Layer 2 of a small transformer language model trained on English Wikipedia (18 layers, counted from 0, width 64).
A neuron's activation on a vector x is GELU(gate . x) times (in . x), where the dot is the dot product.
The model reads these tokens: ":" " |" " " " |" " Total" " |" " " " |" " " " |" " " "6" "," "50" "4" " |" " " "72" " |\n\n" "==" " F" "orm" "at" " ==\n" "E" "ach" " team" " cons" "ist" "ed" " of" " s"

The vector x that enters this layer's MLP at each token. A number n stands for (n - 500) times 0.0054.
0 ":": 481 557 748 495 534 540 495 418 508 780 674 507 517 640 454 694 594 636 398 699 382 670 476 603 609 457 520 555 448 521 420 480 554 610 455 422 395 494 432 604 498 397 243 558 611 430 427 657 707 335 656 375 458 599 476 460 503 464 569 710 445 537 461 276
1 " |": 447 525 566 411 549 522 546 525 642 735 666 593 562 665 418 532 537 542 476 590 439 665 460 500 758 484 554 510 364 543 597 535 463 381 481 525 417 569 383 526 503 464 240 616 622 432 526 730 798 331 578 487 526 513 632 423 325 537 623 745 419 427 459 318
2 " ": 534 355 670 490 516 521 486 546 713 626 625 595 547 617 628 527 513 543 501 571 341 638 511 347 688 501 356 530 295 640 489 627 641 677 485 421 475 450 537 602 434 533 437 533 578 381 695 698 509 256 476 444 417 580 524 462 497 670 468 694 461 784 398 441
3 " |": 465 518 598 395 509 538 554 502 621 696 630 586 565 625 407 543 563 558 506 596 423 647 463 513 783 475 493 512 378 529 614 576 422 386 466 526 449 609 377 512 497 495 251 632 629 473 518 749 808 320 575 500 545 491 564 423 367 523 607 744 416 414 510 329
4 " Total": 428 461 713 547 407 585 619 567 581 577 503 498 664 615 571 618 452 444 351 636 422 621 460 403 634 525 522 889 504 427 340 561 272 365 415 508 470 502 543 471 474 480 278 513 607 244 662 532 508 463 607 505 823 635 466 449 469 385 475 569 544 541 427 465
5 " |": 474 497 657 360 480 590 571 455 592 675 618 553 543 577 436 554 542 551 510 554 451 645 522 488 798 501 470 514 341 503 604 637 353 414 477 498 443 616 448 506 486 488 277 645 604 435 539 743 862 296 555 511 536 511 535 480 395 505 641 721 345 362 508 372
6 " ": 527 345 697 471 507 514 482 534 698 624 619 590 544 636 651 530 524 547 501 562 344 621 530 343 692 509 336 528 289 631 488 641 639 704 486 420 456 451 540 596 449 545 435 540 573 390 697 685 504 282 451 464 437 579 488 472 517 671 483 681 444 784 397 466
7 " |": 487 502 662 374 450 599 567 419 576 666 605 538 555 524 443 574 548 545 522 574 454 639 507 501 796 500 447 504 339 500 616 641 289 413 453 494 504 620 461 508 496 497 306 650 598 448 546 754 886 294 536 484 534 512 511 493 410 494 611 712 321 361 529 376
8 " ": 527 344 707 475 506 504 478 530 706 616 613 588 545 634 651 535 534 546 497 574 339 619 517 365 692 506 323 525 300 636 493 635 644 697 484 430 461 452 538 589 455 550 432 539 580 403 700 683 488 291 454 463 446 579 478 466 526 672 467 682 442 799 414 464
9 " |": 469 490 663 362 451 598 571 441 571 667 594 540 554 545 429 566 541 551 515 571 446 640 510 519 803 501 449 513 347 498 623 647 326 406 464 499 469 620 463 510 492 498 277 645 602 440 549 738 863 297 548 497 540 505 509 484 413 507 613 718 323 377 527 367
10 " ": 524 337 719 476 502 503 477 522 704 616 607 586 546 633 656 538 542 544 492 582 340 615 514 378 690 506 308 524 307 638 499 644 642 687 482 436 458 452 542 584 466 553 436 540 582 412 706 678 483 303 453 465 458 583 465 471 537 664 461 680 426 808 423 468
11 "6": 507 289 594 182 508 673 582 455 462 695 509 449 562 464 493 787 472 611 509 600 468 624 486 504 592 581 453 542 417 554 451 624 807 224 440 514 578 527 670 456 409 474 490 492 635 342 553 438 665 280 457 598 406 568 463 496 586 459 423 616 489 658 319 523
12 ",": 521 439 797 441 453 619 518 604 447 731 596 529 474 423 606 604 581 522 398 588 521 721 613 668 579 486 443 476 483 496 590 554 464 527 562 492 399 465 468 625 530 497 430 549 620 516 624 648 625 259 598 567 485 587 447 399 574 525 466 739 507 295 448 176
13 "50": 419 356 535 495 432 415 576 368 366 678 521 673 525 415 486 554 517 624 474 502 540 734 583 536 648 503 499 662 328 407 438 767 621 160 288 402 584 517 562 497 407 481 556 542 624 421 610 500 392 356 518 633 249 525 479 616 616 535 405 531 572 743 322 437
14 "4": 414 297 554 319 482 750 627 394 386 736 479 538 529 443 473 794 459 595 460 582 525 596 514 502 623 579 449 495 437 474 446 602 865 288 350 476 547 569 640 602 482 531 539 513 617 443 655 460 523 276 412 613 408 504 478 556 468 427 389 581 475 592 331 608
15 " |": 466 480 691 370 418 591 563 413 596 632 573 510 573 515 436 580 572 549 516 609 438 630 462 583 807 492 410 497 367 525 650 650 330 371 440 516 525 644 457 489 498 533 277 647 618 480 559 720 801 305 546 486 537 493 464 478 428 505 554 704 311 422 564 382
16 " ": 525 327 710 468 501 510 478 518 702 603 612 584 543 617 664 537 541 548 500 572 351 599 526 365 689 514 302 522 295 642 504 644 649 695 480 418 468 458 539 590 452 553 438 536 575 422 711 676 486 287 438 464 441 574 477 469 528 681 463 666 437 794 415 479
17 "72": 535 358 542 426 446 534 576 453 447 569 412 634 545 412 577 530 539 651 300 617 451 829 561 470 606 550 512 576 384 506 605 652 580 260 484 394 598 480 633 527 272 469 622 567 603 498 508 503 398 353 545 468 201 620 438 597 466 558 576 621 442 767 288 385
18 " |\n\n": 359 528 461 472 617 454 487 600 564 555 670 593 595 683 560 661 608 490 401 640 283 612 583 526 525 546 592 809 499 458 489 697 681 334 704 531 477 557 519 574 583 522 236 500 623 458 500 672 419 521 617 342 677 519 430 378 553 347 520 606 481 536 347 324
19 "==": 442 344 428 540 457 490 521 668 536 692 614 420 610 676 559 631 604 472 303 641 410 670 590 496 724 571 443 503 573 463 377 876 545 292 461 492 354 440 431 656 441 389 380 517 506 363 539 631 476 523 456 513 616 428 147 402 520 583 536 694 319 508 491 416
20 " F": 334 516 462 596 510 719 465 653 455 606 594 403 541 544 468 460 697 518 511 522 435 513 410 423 666 509 573 467 429 553 343 596 422 409 566 277 471 564 808 550 410 506 554 523 483 426 532 516 539 134 435 664 844 572 362 627 734 545 411 675 469 525 336 472
21 "orm": 623 391 455 585 629 594 554 380 401 883 495 673 411 340 461 537 565 614 416 511 449 695 494 584 532 490 408 519 523 627 359 523 194 333 432 345 360 502 500 412 487 600 303 502 460 474 587 399 722 558 697 378 710 412 819 536 417 627 475 545 514 551 475 375
22 "at": 344 514 520 286 516 580 559 452 351 812 493 705 399 573 431 550 534 467 521 682 313 682 540 447 423 455 554 540 344 456 402 573 155 632 561 390 528 499 448 365 354 613 489 505 497 378 552 313 356 372 515 726 368 440 364 526 511 580 436 478 301 520 429 311
23 " ==\n": 409 627 619 506 538 425 533 539 515 412 821 531 413 529 676 678 451 437 401 673 379 595 621 480 479 531 542 681 427 428 540 842 433 465 626 472 401 476 458 512 560 451 475 534 695 627 469 608 561 364 533 404 696 423 405 496 689 512 415 681 594 503 256 339
24 "E": 441 274 518 507 530 524 606 575 606 726 520 455 625 380 432 536 498 662 316 454 505 448 589 603 646 471 434 503 361 650 157 616 658 564 698 398 545 485 604 567 411 541 500 552 528 605 454 531 434 474 617 523 449 555 500 571 627 617 293 571 242 438 422 467
25 "ach": 650 416 424 458 493 508 538 512 296 767 365 677 330 471 460 565 574 548 422 785 495 643 527 350 477 487 513 529 500 515 225 641 546 679 299 333 760 568 442 560 655 476 427 575 554 418 524 505 623 306 714 577 713 463 624 517 516 458 373 583 335 488 443 369
26 " team": 546 449 477 530 537 509 573 323 480 777 499 615 668 438 549 490 483 591 496 815 316 678 490 628 411 483 400 577 418 571 490 567 321 372 525 544 480 454 452 557 591 612 343 536 484 275 566 584 557 517 644 719 804 711 356 486 540 508 478 658 531 465 269 495
27 " cons": 398 492 447 412 460 377 494 534 364 691 651 618 501 597 718 488 499 381 419 433 523 560 619 631 419 476 183 463 332 579 402 419 375 716 588 376 405 504 613 372 403 394 584 537 560 555 591 673 326 551 508 465 975 461 197 427 577 467 521 559 479 537 372 403
28 "ist": 405 491 507 562 726 499 530 683 75 739 530 496 558 705 576 481 567 505 487 430 415 456 607 396 531 505 528 413 414 458 447 598 262 648 318 328 599 545 681 555 446 579 348 639 511 494 670 420 356 513 469 688 641 645 525 454 725 369 538 513 497 629 468 372
29 "ed": 451 605 629 448 350 680 504 384 292 523 394 649 555 451 583 565 439 524 118 437 481 578 487 528 455 620 473 597 439 553 428 586 328 673 462 280 338 517 620 564 333 417 190 544 618 553 580 383 593 596 484 532 495 605 665 484 504 403 550 713 369 423 549 502
30 " of": 469 376 547 544 448 638 548 531 412 682 516 609 413 456 552 584 528 583 297 264 299 560 633 536 754 507 520 596 488 469 531 628 352 602 503 319 345 443 632 647 420 458 310 507 550 412 556 558 667 363 483 583 598 516 565 407 424 396 629 738 507 563 422 280
31 " s": 326 377 430 407 363 500 531 373 456 616 529 433 506 401 614 386 411 528 472 586 545 638 470 572 488 419 249 592 407 561 367 465 479 621 443 465 496 445 784 378 512 596 354 448 542 622 634 530 589 204 446 398 938 530 342 435 522 544 555 729 454 506 370 501

Each question shows the input weights of one neuron of the MLP. A number n stands for (n - 500) times 0.0024.

n106 gate: 467 410 347 618 378 566 389 545 473 489 378 526 442 387 515 693 475 507 608 412 519 300 451 519 482 572 443 185 661 418 574 621 367 442 603 621 624 818 447 384 449 381 373 453 520 597 696 495 528 486 605 449 351 462 252 419 605 615 594 333 665 466 401 449
n106 in: 487 502 480 558 570 576 510 486 395 564 374 664 348 507 478 735 451 504 651 415 635 327 548 426 555 673 501 439 632 434 536 577 354 499 621 667 676 710 447 364 470 428 451 499 471 499 537 475 590 409 563 487 247 562 496 354 626 585 426 479 568 477 455 433
It fires most on token 31 " s"

n95 gate: 453 455 373 546 494 498 436 502 506 533 543 531 460 505 464 527 429 518 532 470 512 514 554 454 525 530 553 494 498 560 489 492 516 521 518 540 482 478 507 485 461 554 518 431 493 420 517 385 456 451 543 497 528 492 481 595 605 483 561 537 530 608 406 449
n95 in: 579 502 294 595 527 487 489 526 467 496 490 624 525 458 579 443 439 474 623 512 501 516 505 472 492 578 513 654 480 581 527 472 565 523 636 515 580 397 579 494 431 592 582 467 481 400 538 390 551 508 491 474 491 439 498 489 504 444 536 539 513 540 441 394
On which token does it fire most, and how strongly? 17 "72", at about 0.5

n96 gate: 588 577 614 664 564 463 543 603 490 355 446 343 567 368 469 281 302 613 623 580 483 472 475 476 384 539 379 529 512 435 549 552 561 443 486 378 465 511 645 494 395 530 438 402 691 615 466 543 497 398 571 572 433 512 469 449 546 473 536 423 588 393 297 404
n96 in: 505 513 463 416 515 598 502 454 565 507 593 645 402 540 589 683 612 271 428 422 573 660 546 552 558 447 583 434 559 460 538 587 441 517 471 614 448 469 456 458 601 462 615 600 389 407 466 479 461 536 459 458 485 416 432 445 402 564 461 508 442 579 652 637
It fires most on token 23 " ==\n"

n86 gate: 593 443 523 430 638 500 558 480 491 530 334 383 585 440 429 570 362 455 580 348 389 458 460 701 500 437 282 520 513 683 443 289 690 623 487 683 425 535 288 516 421 436 414 381 382 512 467 725 545 426 492 501 617 390 369 434 397 517 514 301 494 528 553 509
n86 in: 520 502 493 375 626 543 505 440 432 483 346 401 531 350 502 633 390 512 559 416 436 418 519 630 511 444 245 603 446 638 465 399 641 679 526 616 434 599 313 498 428 450 367 433 471 600 452 685 537 414 506 500 544 473 397 436 454 487 485 414 511 467 569 448
On which two tokens does it fire most, strongest first? 27 " cons", 31 " s"

n76 gate: 538 521 493 497 550 488 507 522 539 480 429 557 543 468 527 489 627 499 478 505 506 550 484 512 508 436 500 491 515 565 471 476 499 502 473 494 450 436 442 492 530 539 479 417 496 551 489 563 537 478 464 445 543 515 510 489 503 462 437 425 477 504 487 559
n76 in: 618 535 449 514 539 534 434 447 540 542 470 656 513 452 498 560 668 510 429 546 536 523 529 454 551 446 565 499 509 588 544 443 530 487 483 418 478 411 396 458 558 597 571 423 475 552 471 573 545 435 425 340 504 489 578 523 511 424 464 382 527 476 470 471
It fires most on token 21 "orm"

n140 gate: 522 583 471 591 556 531 497 507 419 478 432 501 483 490 510 512 504 538 522 512 487 567 444 553 472 526 443 502 494 474 486 552 522 541 464 534 549 453 504 539 539 559 444 558 524 529 487 491 496 467 449 574 511 518 450 514 468 561 575 541 496 471 422 493
n140 in: 573 558 481 555 594 563 533 523 490 449 473 535 518 505 526 481 472 512 494 555 476 536 500 467 482 524 413 466 485 468 564 545 468 541 472 515 566 436 538 531 525 520 464 613 594 488 591 566 514 531 473 497 457 464 536 550 562 539 468 604 459 498 431 542
On which three tokens does it fire most, strongest first? 26 " team", 28 "ist", 25 "ach"

n60 gate: 387 559 558 385 515 656 591 575 471 415 629 619 370 409 519 518 453 621 477 469 766 504 673 464 488 631 459 609 598 408 678 522 427 420 455 565 585 402 488 548 565 490 497 442 601 468 565 507 384 539 312 405 654 630 542 447 328 625 521 516 604 671 581 646
n60 in: 424 508 635 409 673 648 413 532 543 499 527 556 453 418 550 444 476 637 521 536 559 471 543 459 582 662 620 546 676 536 607 626 444 476 445 477 547 649 421 542 599 582 366 572 689 538 500 435 494 597 445 372 470 489 492 456 477 582 539 589 606 597 542 444
On which two tokens does it fire most, strongest first? 23 " ==\n", 4 " Total"

n35 gate: 660 537 452 524 415 459 595 550 496 670 519 678 393 572 373 487 536 507 556 390 600 397 438 549 544 634 396 473 405 426 619 575 729 554 584 611 509 505 501 526 412 716 455 377 520 642 499 478 613 506 581 343 451 492 509 592 452 288 497 563 504 563 504 526
n35 in: 490 344 431 509 353 437 546 531 397 611 468 638 500 554 475 496 480 529 482 494 563 486 467 477 464 575 455 441 443 447 590 540 695 485 457 595 421 566 498 581 520 633 390 436 586 589 520 553 632 443 531 521 442 557 481 629 490 273 539 615 392 485 553 454
On which token does it fire most, and how strongly? 14 "4", at about 2.9

n134 gate: 571 574 486 626 585 596 317 483 583 473 538 378 525 525 528 476 593 410 560 616 408 431 472 552 433 368 490 565 472 516 493 497 512 542 517 622 552 503 494 519 503 401 398 503 500 466 564 517 375 510 496 600 589 536 490 622 492 531 460 362 523 453 434 574
n134 in: 522 526 564 645 474 707 344 444 471 469 635 458 542 456 524 435 580 371 562 676 478 464 465 456 408 413 401 566 541 616 352 510 477 539 399 565 595 562 518 535 467 477 417 560 512 475 572 567 401 544 491 545 556 470 470 669 545 520 493 316 433 426 450 499
On which two tokens does it fire most, strongest first? 26 " team", 20 " F"

n118 gate: 486 573 481 584 656 411 596 561 544 454 481 450 400 426 530 534 466 439 495 458 409 619 417 458 490 587 563 442 412 500 464 444 477 525 364 454 466 556 489 433 559 369 457 560 524 529 587 518 575 480 591 527 457 463 422 413 488 494 455 455 580 531 451 477
n118 in: 466 375 493 396 344 602 442 431 436 530 467 508 446 499 468 553 508 534 436 531 530 523 607 495 451 397 451 564 593 607 608 497 458 519 526 426 536 600 489 583 479 581 490 506 493 492 488 470 491 472 430 423 526 489 528 558 565 579 570 543 407 540 599 397
On which token does it fire most, and how strongly? 25 "ach", at about 0.53

n33 gate: 508 613 521 580 409 500 463 576 363 344 299 439 597 478 444 471 509 462 669 540 512 519 557 454 537 553 333 606 456 463 541 719 392 547 524 520 577 565 678 550 488 549 472 500 631 465 705 447 533 467 523 454 293 545 254 399 467 595 440 440 529 415 434 622
n33 in: 482 611 543 584 431 516 534 547 378 345 283 415 717 426 445 627 443 391 647 523 487 460 619 456 413 519 308 573 443 476 496 630 390 499 576 550 554 579 757 662 447 552 388 511 583 466 586 492 571 381 439 446 396 583 302 359 489 580 451 445 566 448 430 495
It fires most on token 4 " Total"

n127 gate: 521 602 624 462 630 415 456 369 518 468 463 431 421 436 529 581 586 446 488 515 560 588 507 454 416 501 428 505 475 584 584 581 451 721 506 414 630 408 463 554 518 519 499 642 506 569 580 479 719 653 408 500 532 491 407 271 444 534 459 257 735 312 370 490
n127 in: 480 476 433 402 497 522 620 579 588 417 503 488 554 494 494 538 632 537 610 392 634 400 477 526 561 496 496 517 559 524 509 550 469 397 525 531 588 516 639 341 576 529 690 519 379 595 475 739 473 382 602 602 389 379 465 582 501 389 464 709 499 572 570 559
It fires most on token 4 " Total"

n165 gate: 501 462 528 409 737 494 699 624 471 458 554 621 588 443 461 514 525 467 640 554 337 554 380 400 612 431 754 701 466 594 602 354 377 348 599 398 448 489 453 679 579 592 595 473 451 537 518 541 560 510 546 432 494 413 506 559 555 542 415 482 406 595 543 638
n165 in: 534 459 481 460 675 563 687 598 425 454 479 705 691 479 474 409 449 461 603 643 445 494 431 419 600 566 657 611 525 645 604 477 351 336 543 455 510 512 488 747 569 594 536 521 475 572 617 562 550 533 523 396 458 387 465 622 546 604 401 435 334 627 621 513
On which two tokens does it fire most, strongest first? 21 "orm", 18 " |\n\n"

n105 gate: 438 564 453 392 451 429 528 462 546 426 481 573 570 469 531 518 512 486 552 368 525 329 527 581 643 504 549 601 460 473 619 525 351 453 553 583 491 488 457 505 523 379 523 420 486 424 374 469 450 539 427 668 688 470 478 413 497 617 435 558 580 320 545 663
n105 in: 588 634 496 317 541 520 552 332 479 430 574 579 532 527 635 559 515 467 394 447 608 532 560 427 455 353 399 551 507 413 425 502 387 460 540 754 602 558 467 553 577 486 577 287 575 457 421 583 388 610 392 623 590 667 432 707 577 543 284 400 454 652 636 502
It fires most on token 27 " cons"

n3 gate: 492 491 491 519 523 504 488 512 487 512 516 506 524 472 468 488 425 503 518 537 502 491 489 542 509 524 537 527 505 504 470 480 514 539 496 547 478 541 510 466 476 490 464 503 514 520 524 505 500 494 536 510 439 491 509 502 499 498 488 490 463 520 522 478
n3 in: 532 515 471 533 544 490 461 514 547 510 500 555 556 501 488 530 486 531 508 520 455 554 430 538 503 531 508 497 523 565 494 441 515 494 473 469 469 464 474 432 545 526 502 571 533 551 504 495 508 496 555 467 501 384 559 493 521 509 413 485 473 493 479 494
On which two tokens does it fire most, strongest first? 24 "E", 0 ":"

n80 gate: 449 388 649 443 521 396 432 455 506 475 529 434 524 576 375 490 558 503 517 462 463 580 461 483 589 443 504 539 566 465 483 497 577 576 446 493 358 685 396 426 358 488 469 582 569 315 437 475 356 530 561 531 488 626 518 470 659 259 424 453 364 480 532 588
n80 in: 301 421 508 484 540 467 574 470 429 409 449 526 529 479 332 576 500 408 400 443 619 414 543 405 636 466 486 602 450 623 548 589 436 490 438 384 451 624 504 494 398 545 438 512 495 474 580 490 398 513 565 535 413 676 511 519 626 417 486 429 404 441 557 431
On which two tokens does it fire most, strongest first? 28 "ist", 4 " Total"

n81 gate: 522 487 386 523 509 545 383 506 506 604 527 494 476 499 550 550 518 388 548 541 483 469 630 473 475 628 515 528 488 490 555 517 470 517 570 570 517 559 486 445 633 504 565 555 510 532 433 516 498 483 461 470 373 562 540 451 424 429 519 494 497 507 572 583
n81 in: 472 421 586 464 380 524 467 441 503 467 475 430 568 393 520 519 461 641 446 491 519 573 374 368 403 342 613 481 436 617 387 553 505 478 436 394 474 376 509 575 398 474 458 503 444 529 483 624 595 567 537 546 508 405 433 462 552 626 503 576 456 526 513 489
It fires most on token 28 "ist"

n142 gate: 538 421 503 592 470 386 500 529 532 401 464 536 522 454 618 534 522 593 513 536 558 421 527 528 535 419 416 510 458 514 646 474 521 583 452 429 450 459 481 519 550 582 545 471 556 557 469 460 462 501 473 568 575 477 447 583 564 490 536 460 403 526 518 617
n142 in: 565 536 468 509 592 439 486 540 487 474 467 609 631 367 635 517 520 523 391 560 457 624 418 379 528 484 428 593 430 542 456 482 467 577 528 377 401 440 457 530 534 606 579 586 449 568 570 620 736 523 385 356 418 527 513 528 542 394 329 398 304 454 579 547
On which three tokens does it fire most, strongest first? 16 " ", 10 " ", 8 " "

n152 gate: 458 575 625 417 483 608 492 587 433 433 545 360 515 506 259 535 474 509 569 684 540 313 514 545 605 431 675 223 615 613 525 396 500 490 359 680 634 695 462 463 577 491 552 658 594 455 457 410 376 543 413 693 500 387 497 457 513 530 599 524 490 585 368 543
n152 in: 393 640 515 287 490 626 509 568 381 507 637 383 520 451 357 551 523 458 575 612 461 488 417 449 505 479 739 401 434 579 511 422 546 490 494 560 562 575 457 540 491 503 557 615 535 460 498 482 560 482 516 676 492 470 616 418 453 437 457 597 385 581 489 513
On which three tokens does it fire most, strongest first? 14 "4", 11 "6", 28 "ist"

n72 gate: 536 593 470 451 493 461 521 526 468 357 517 441 568 289 404 566 613 500 636 448 483 443 584 379 408 417 446 494 530 557 654 575 507 393 498 433 636 564 560 563 400 485 440 654 610 501 501 572 502 462 385 609 570 615 493 673 527 506 638 538 699 505 508 478
n72 in: 455 632 450 401 525 495 562 515 521 352 420 443 585 309 385 534 582 483 688 420 455 412 586 385 423 440 462 494 503 548 643 545 453 424 478 450 694 579 484 548 372 544 360 667 607 500 623 510 587 448 398 562 472 565 457 696 520 525 563 583 685 512 503 465
It fires most on token 20 " F"

n83 gate: 500 512 416 437 556 494 486 548 533 533 571 530 490 493 460 422 513 511 502 475 548 514 498 493 510 435 431 430 494 446 477 417 513 500 541 497 557 498 480 444 541 461 571 434 556 598 468 513 486 533 464 574 552 555 573 543 456 458 408 413 472 442 514 531
n83 in: 462 568 481 374 493 484 478 472 545 557 552 605 441 571 440 451 587 453 432 462 745 416 528 545 558 531 409 454 379 435 419 530 488 471 401 336 524 423 497 550 596 449 571 499 526 470 522 480 464 468 447 449 564 520 603 315 292 510 497 382 538 408 529 457
On which two tokens does it fire most, strongest first? 27 " cons", 26 " team"

n110 gate: 588 532 631 556 576 381 607 339 412 329 426 350 551 380 455 312 500 341 475 389 636 484 619 382 612 443 760 539 648 520 506 403 572 500 533 319 367 610 513 483 523 406 471 293 590 490 462 532 471 376 584 538 653 389 662 484 265 291 488 516 396 297 504 455
n110 in: 558 429 573 409 425 501 533 349 329 479 497 461 486 430 509 378 495 361 555 312 628 508 547 329 586 618 576 389 710 582 557 531 506 613 645 415 358 565 447 457 439 289 390 363 610 466 373 550 480 342 545 507 566 421 541 527 515 465 458 560 403 364 557 411
On which token does it fire most, and how strongly? 29 "ed", at about 1.5

n58 gate: 427 615 455 384 475 484 574 302 309 631 486 470 539 432 536 502 469 492 652 436 608 515 597 218 445 578 466 461 330 575 560 593 439 526 582 419 690 240 570 429 556 417 748 505 415 632 265 610 451 681 369 335 342 601 652 476 426 408 269 506 628 340 383 484
n58 in: 527 602 435 477 497 525 531 449 395 597 482 612 601 416 620 459 444 597 627 499 572 621 697 286 413 635 497 438 369 606 508 561 473 466 449 456 525 351 398 388 428 470 627 632 507 480 413 572 518 608 520 502 383 487 595 646 534 447 279 501 433 445 330 392
On which token does it fire most, and how strongly? 17 "72", at about 1.4

n185 gate: 472 525 520 481 524 391 532 465 460 532 535 487 481 550 480 423 460 452 456 597 547 430 548 560 564 467 609 526 543 339 554 565 606 509 559 541 528 593 430 520 516 460 494 469 474 497 502 446 396 568 541 528 502 437 536 412 416 525 423 588 397 518 556 509
n185 in: 489 542 408 494 542 559 374 588 572 537 557 457 516 541 548 551 504 533 522 511 396 519 535 457 487 425 416 531 463 517 439 410 425 412 529 496 378 512 511 525 592 640 488 432 555 449 455 565 447 454 388 438 459 409 626 532 491 388 500 518 527 509 476 578
It fires most on token 18 " |\n\n"

n125 gate: 568 531 610 667 525 357 514 277 522 586 383 487 488 429 467 629 480 515 503 550 582 407 462 490 455 488 568 623 501 444 439 489 436 492 416 488 483 484 519 585 459 432 599 408 478 420 609 618 563 365 375 502 533 503 574 542 460 515 354 499 512 471 321 508
n125 in: 572 539 623 644 493 296 487 299 529 550 429 493 435 431 456 645 555 490 422 498 588 473 514 453 453 497 497 633 451 447 470 446 409 478 415 404 466 593 506 657 394 500 622 529 413 426 577 553 613 359 381 538 507 440 557 474 424 528 361 422 558 445 314 451
On which two tokens does it fire most, strongest first? 13 "50", 25 "ach"

n74 gate: 384 570 530 527 370 437 449 546 373 366 689 437 426 628 502 614 398 427 475 564 345 531 522 557 463 605 628 575 643 510 541 612 555 457 453 459 426 619 351 486 512 545 507 451 538 373 464 608 370 621 486 473 596 406 476 389 547 497 610 305 475 454 456 411
n74 in: 420 545 414 538 450 603 592 614 534 440 460 541 615 390 587 668 669 561 476 447 359 571 355 318 481 558 474 470 414 474 447 549 560 311 671 495 570 365 475 456 659 485 662 455 593 716 379 660 597 433 362 413 649 421 395 542 641 450 385 494 535 557 415 496
On which two tokens does it fire most, strongest first? 23 " ==\n", 18 " |\n\n"

n158 gate: 749 588 638 561 521 600 690 564 486 437 461 608 450 536 608 430 504 355 492 540 380 520 480 493 247 425 311 413 684 740 83 474 531 404 186 461 450 424 614 485 528 426 593 424 483 525 460 501 468 452 394 441 359 365 347 490 577 422 507 586 380 573 630 493
n158 in: 469 567 359 556 519 409 514 534 563 422 498 435 471 455 347 466 490 611 479 527 702 485 602 593 926 362 505 460 574 313 538 540 499 496 546 619 509 516 459 518 494 609 491 514 414 465 668 716 532 719 508 587 566 373 429 362 473 537 542 581 512 434 455 475
On which token does it fire most, and how strongly? 19 "==", at about 2.1

n181 gate: 510 493 402 475 503 468 494 510 588 508 588 506 490 525 498 522 505 453 529 529 493 471 499 544 529 477 517 418 500 494 511 473 484 479 539 509 459 559 472 470 437 524 409 516 431 573 508 503 535 444 467 476 426 540 533 548 456 528 555 424 552 466 504 481
n181 in: 599 528 411 501 587 480 494 505 562 607 574 470 527 555 505 541 562 468 515 436 572 531 551 523 566 495 471 572 423 471 594 524 426 543 559 583 500 451 455 493 494 447 490 543 487 478 469 459 595 459 432 500 407 587 569 524 418 472 497 510 477 459 419 464
On which two tokens does it fire most, strongest first? 1 " |", 3 " |"

n5 gate: 554 577 542 572 550 545 476 544 530 498 446 506 471 566 519 475 512 486 465 548 509 497 494 489 537 540 508 444 533 437 495 509 462 500 474 504 462 442 515 528 484 478 491 492 481 474 494 461 496 548 501 534 514 502 518 484 488 536 456 502 551 463 526 467
n5 in: 513 583 557 589 539 542 546 501 494 521 486 534 463 578 491 535 578 451 440 539 503 485 522 510 589 519 466 428 509 497 418 452 448 512 454 422 500 436 567 487 422 526 509 491 443 522 542 521 517 509 465 459 503 461 520 465 552 504 429 500 571 419 525 449
On which two tokens does it fire most, strongest first? 28 "ist", 21 "orm"

n56 gate: 571 506 485 405 647 523 560 609 569 621 527 434 528 555 492 493 443 553 506 375 569 451 489 460 540 510 555 368 478 445 530 463 484 583 410 456 511 514 472 347 718 387 518 350 398 458 453 417 495 533 464 502 462 387 371 505 514 540 647 531 533 442 411 479
n56 in: 514 602 408 398 580 568 553 607 478 662 544 373 476 482 556 539 500 592 414 369 429 491 523 500 450 524 565 337 439 512 479 425 517 560 389 394 485 616 515 478 588 465 446 415 424 417 544 510 507 550 501 425 416 378 452 606 553 615 603 500 480 452 496 400
It fires most on token 28 "ist"

n179 gate: 515 454 368 549 578 610 563 466 565 437 405 367 460 482 543 431 423 472 539 620 389 582 545 601 455 400 607 556 670 519 403 421 522 378 451 562 417 461 390 564 583 564 531 418 576 387 429 613 491 292 396 459 585 450 613 485 544 578 524 473 458 500 578 352
n179 in: 402 462 435 446 526 670 511 436 514 499 428 381 444 456 460 522 418 519 573 590 507 553 578 495 380 451 481 578 593 541 534 585 473 352 479 512 449 498 517 556 591 496 491 559 533 482 484 559 448 308 375 493 629 454 538 490 556 603 509 489 464 528 602 402
It fires most on token 31 " s"

n187 gate: 547 493 499 555 486 490 557 576 514 511 486 496 503 550 504 508 478 486 546 500 475 495 448 518 502 551 513 477 470 495 494 486 527 519 533 564 537 484 484 471 487 496 533 534 512 564 541 464 490 468 485 446 516 485 494 485 449 494 497 471 493 501 545 565
n187 in: 560 435 509 571 499 515 539 568 522 543 483 527 487 560 496 558 447 505 555 449 481 485 435 515 521 647 511 474 422 465 552 558 492 578 580 560 567 505 420 455 501 472 514 583 544 593 545 350 498 452 558 436 538 486 480 480 453 490 541 437 547 527 507 529
On which two tokens does it fire most, strongest first? 26 " team", 20 " F"

n100 gate: 413 558 507 392 638 409 561 523 428 505 469 451 520 544 530 533 515 644 441 422 484 549 324 516 661 371 501 540 475 506 474 476 507 545 443 481 548 576 370 610 484 529 546 469 613 489 499 419 556 447 438 396 427 342 321 416 572 550 519 543 580 474 420 481
n100 in: 382 496 467 454 589 480 569 432 447 567 461 492 491 538 516 434 492 607 395 328 492 501 331 555 576 547 462 559 581 519 504 452 538 511 414 503 616 571 299 624 608 559 512 428 605 541 590 324 517 393 499 356 384 327 316 491 635 556 540 529 636 464 377 438
On which token does it fire most, and how strongly? 13 "50", at about 1.2

n65 gate: 509 555 493 515 483 439 475 650 475 526 506 606 554 531 470 416 467 386 553 353 559 592 505 464 543 483 449 488 535 390 516 573 528 491 523 564 507 433 505 493 510 541 551 550 529 549 542 514 483 603 420 422 573 556 478 521 336 543 422 452 506 493 496 567
n65 in: 657 492 425 574 585 646 647 444 536 436 533 481 357 359 544 587 708 636 618 694 463 390 472 602 489 474 472 470 589 620 461 443 461 554 403 431 625 541 447 333 577 456 455 394 509 365 637 400 533 348 654 509 390 320 423 578 759 442 761 542 502 516 423 528
It fires most on token 29 "ed"

n55 gate: 571 532 464 553 551 664 395 656 538 466 422 401 441 637 525 310 460 313 563 631 440 547 464 441 515 488 562 498 433 135 578 419 677 331 438 327 377 544 505 512 390 523 374 389 558 482 527 382 300 298 495 330 409 405 595 423 451 570 656 474 672 489 457 550
n55 in: 446 527 465 620 439 685 483 601 477 462 426 479 415 601 523 452 548 333 530 639 328 581 421 434 507 487 489 434 501 304 569 529 653 292 411 422 536 510 556 511 480 512 363 596 464 579 550 550 452 375 438 485 535 335 442 490 587 527 642 472 655 454 577 489
On which three tokens does it fire most, strongest first? 18 " |\n\n", 20 " F", 17 "72"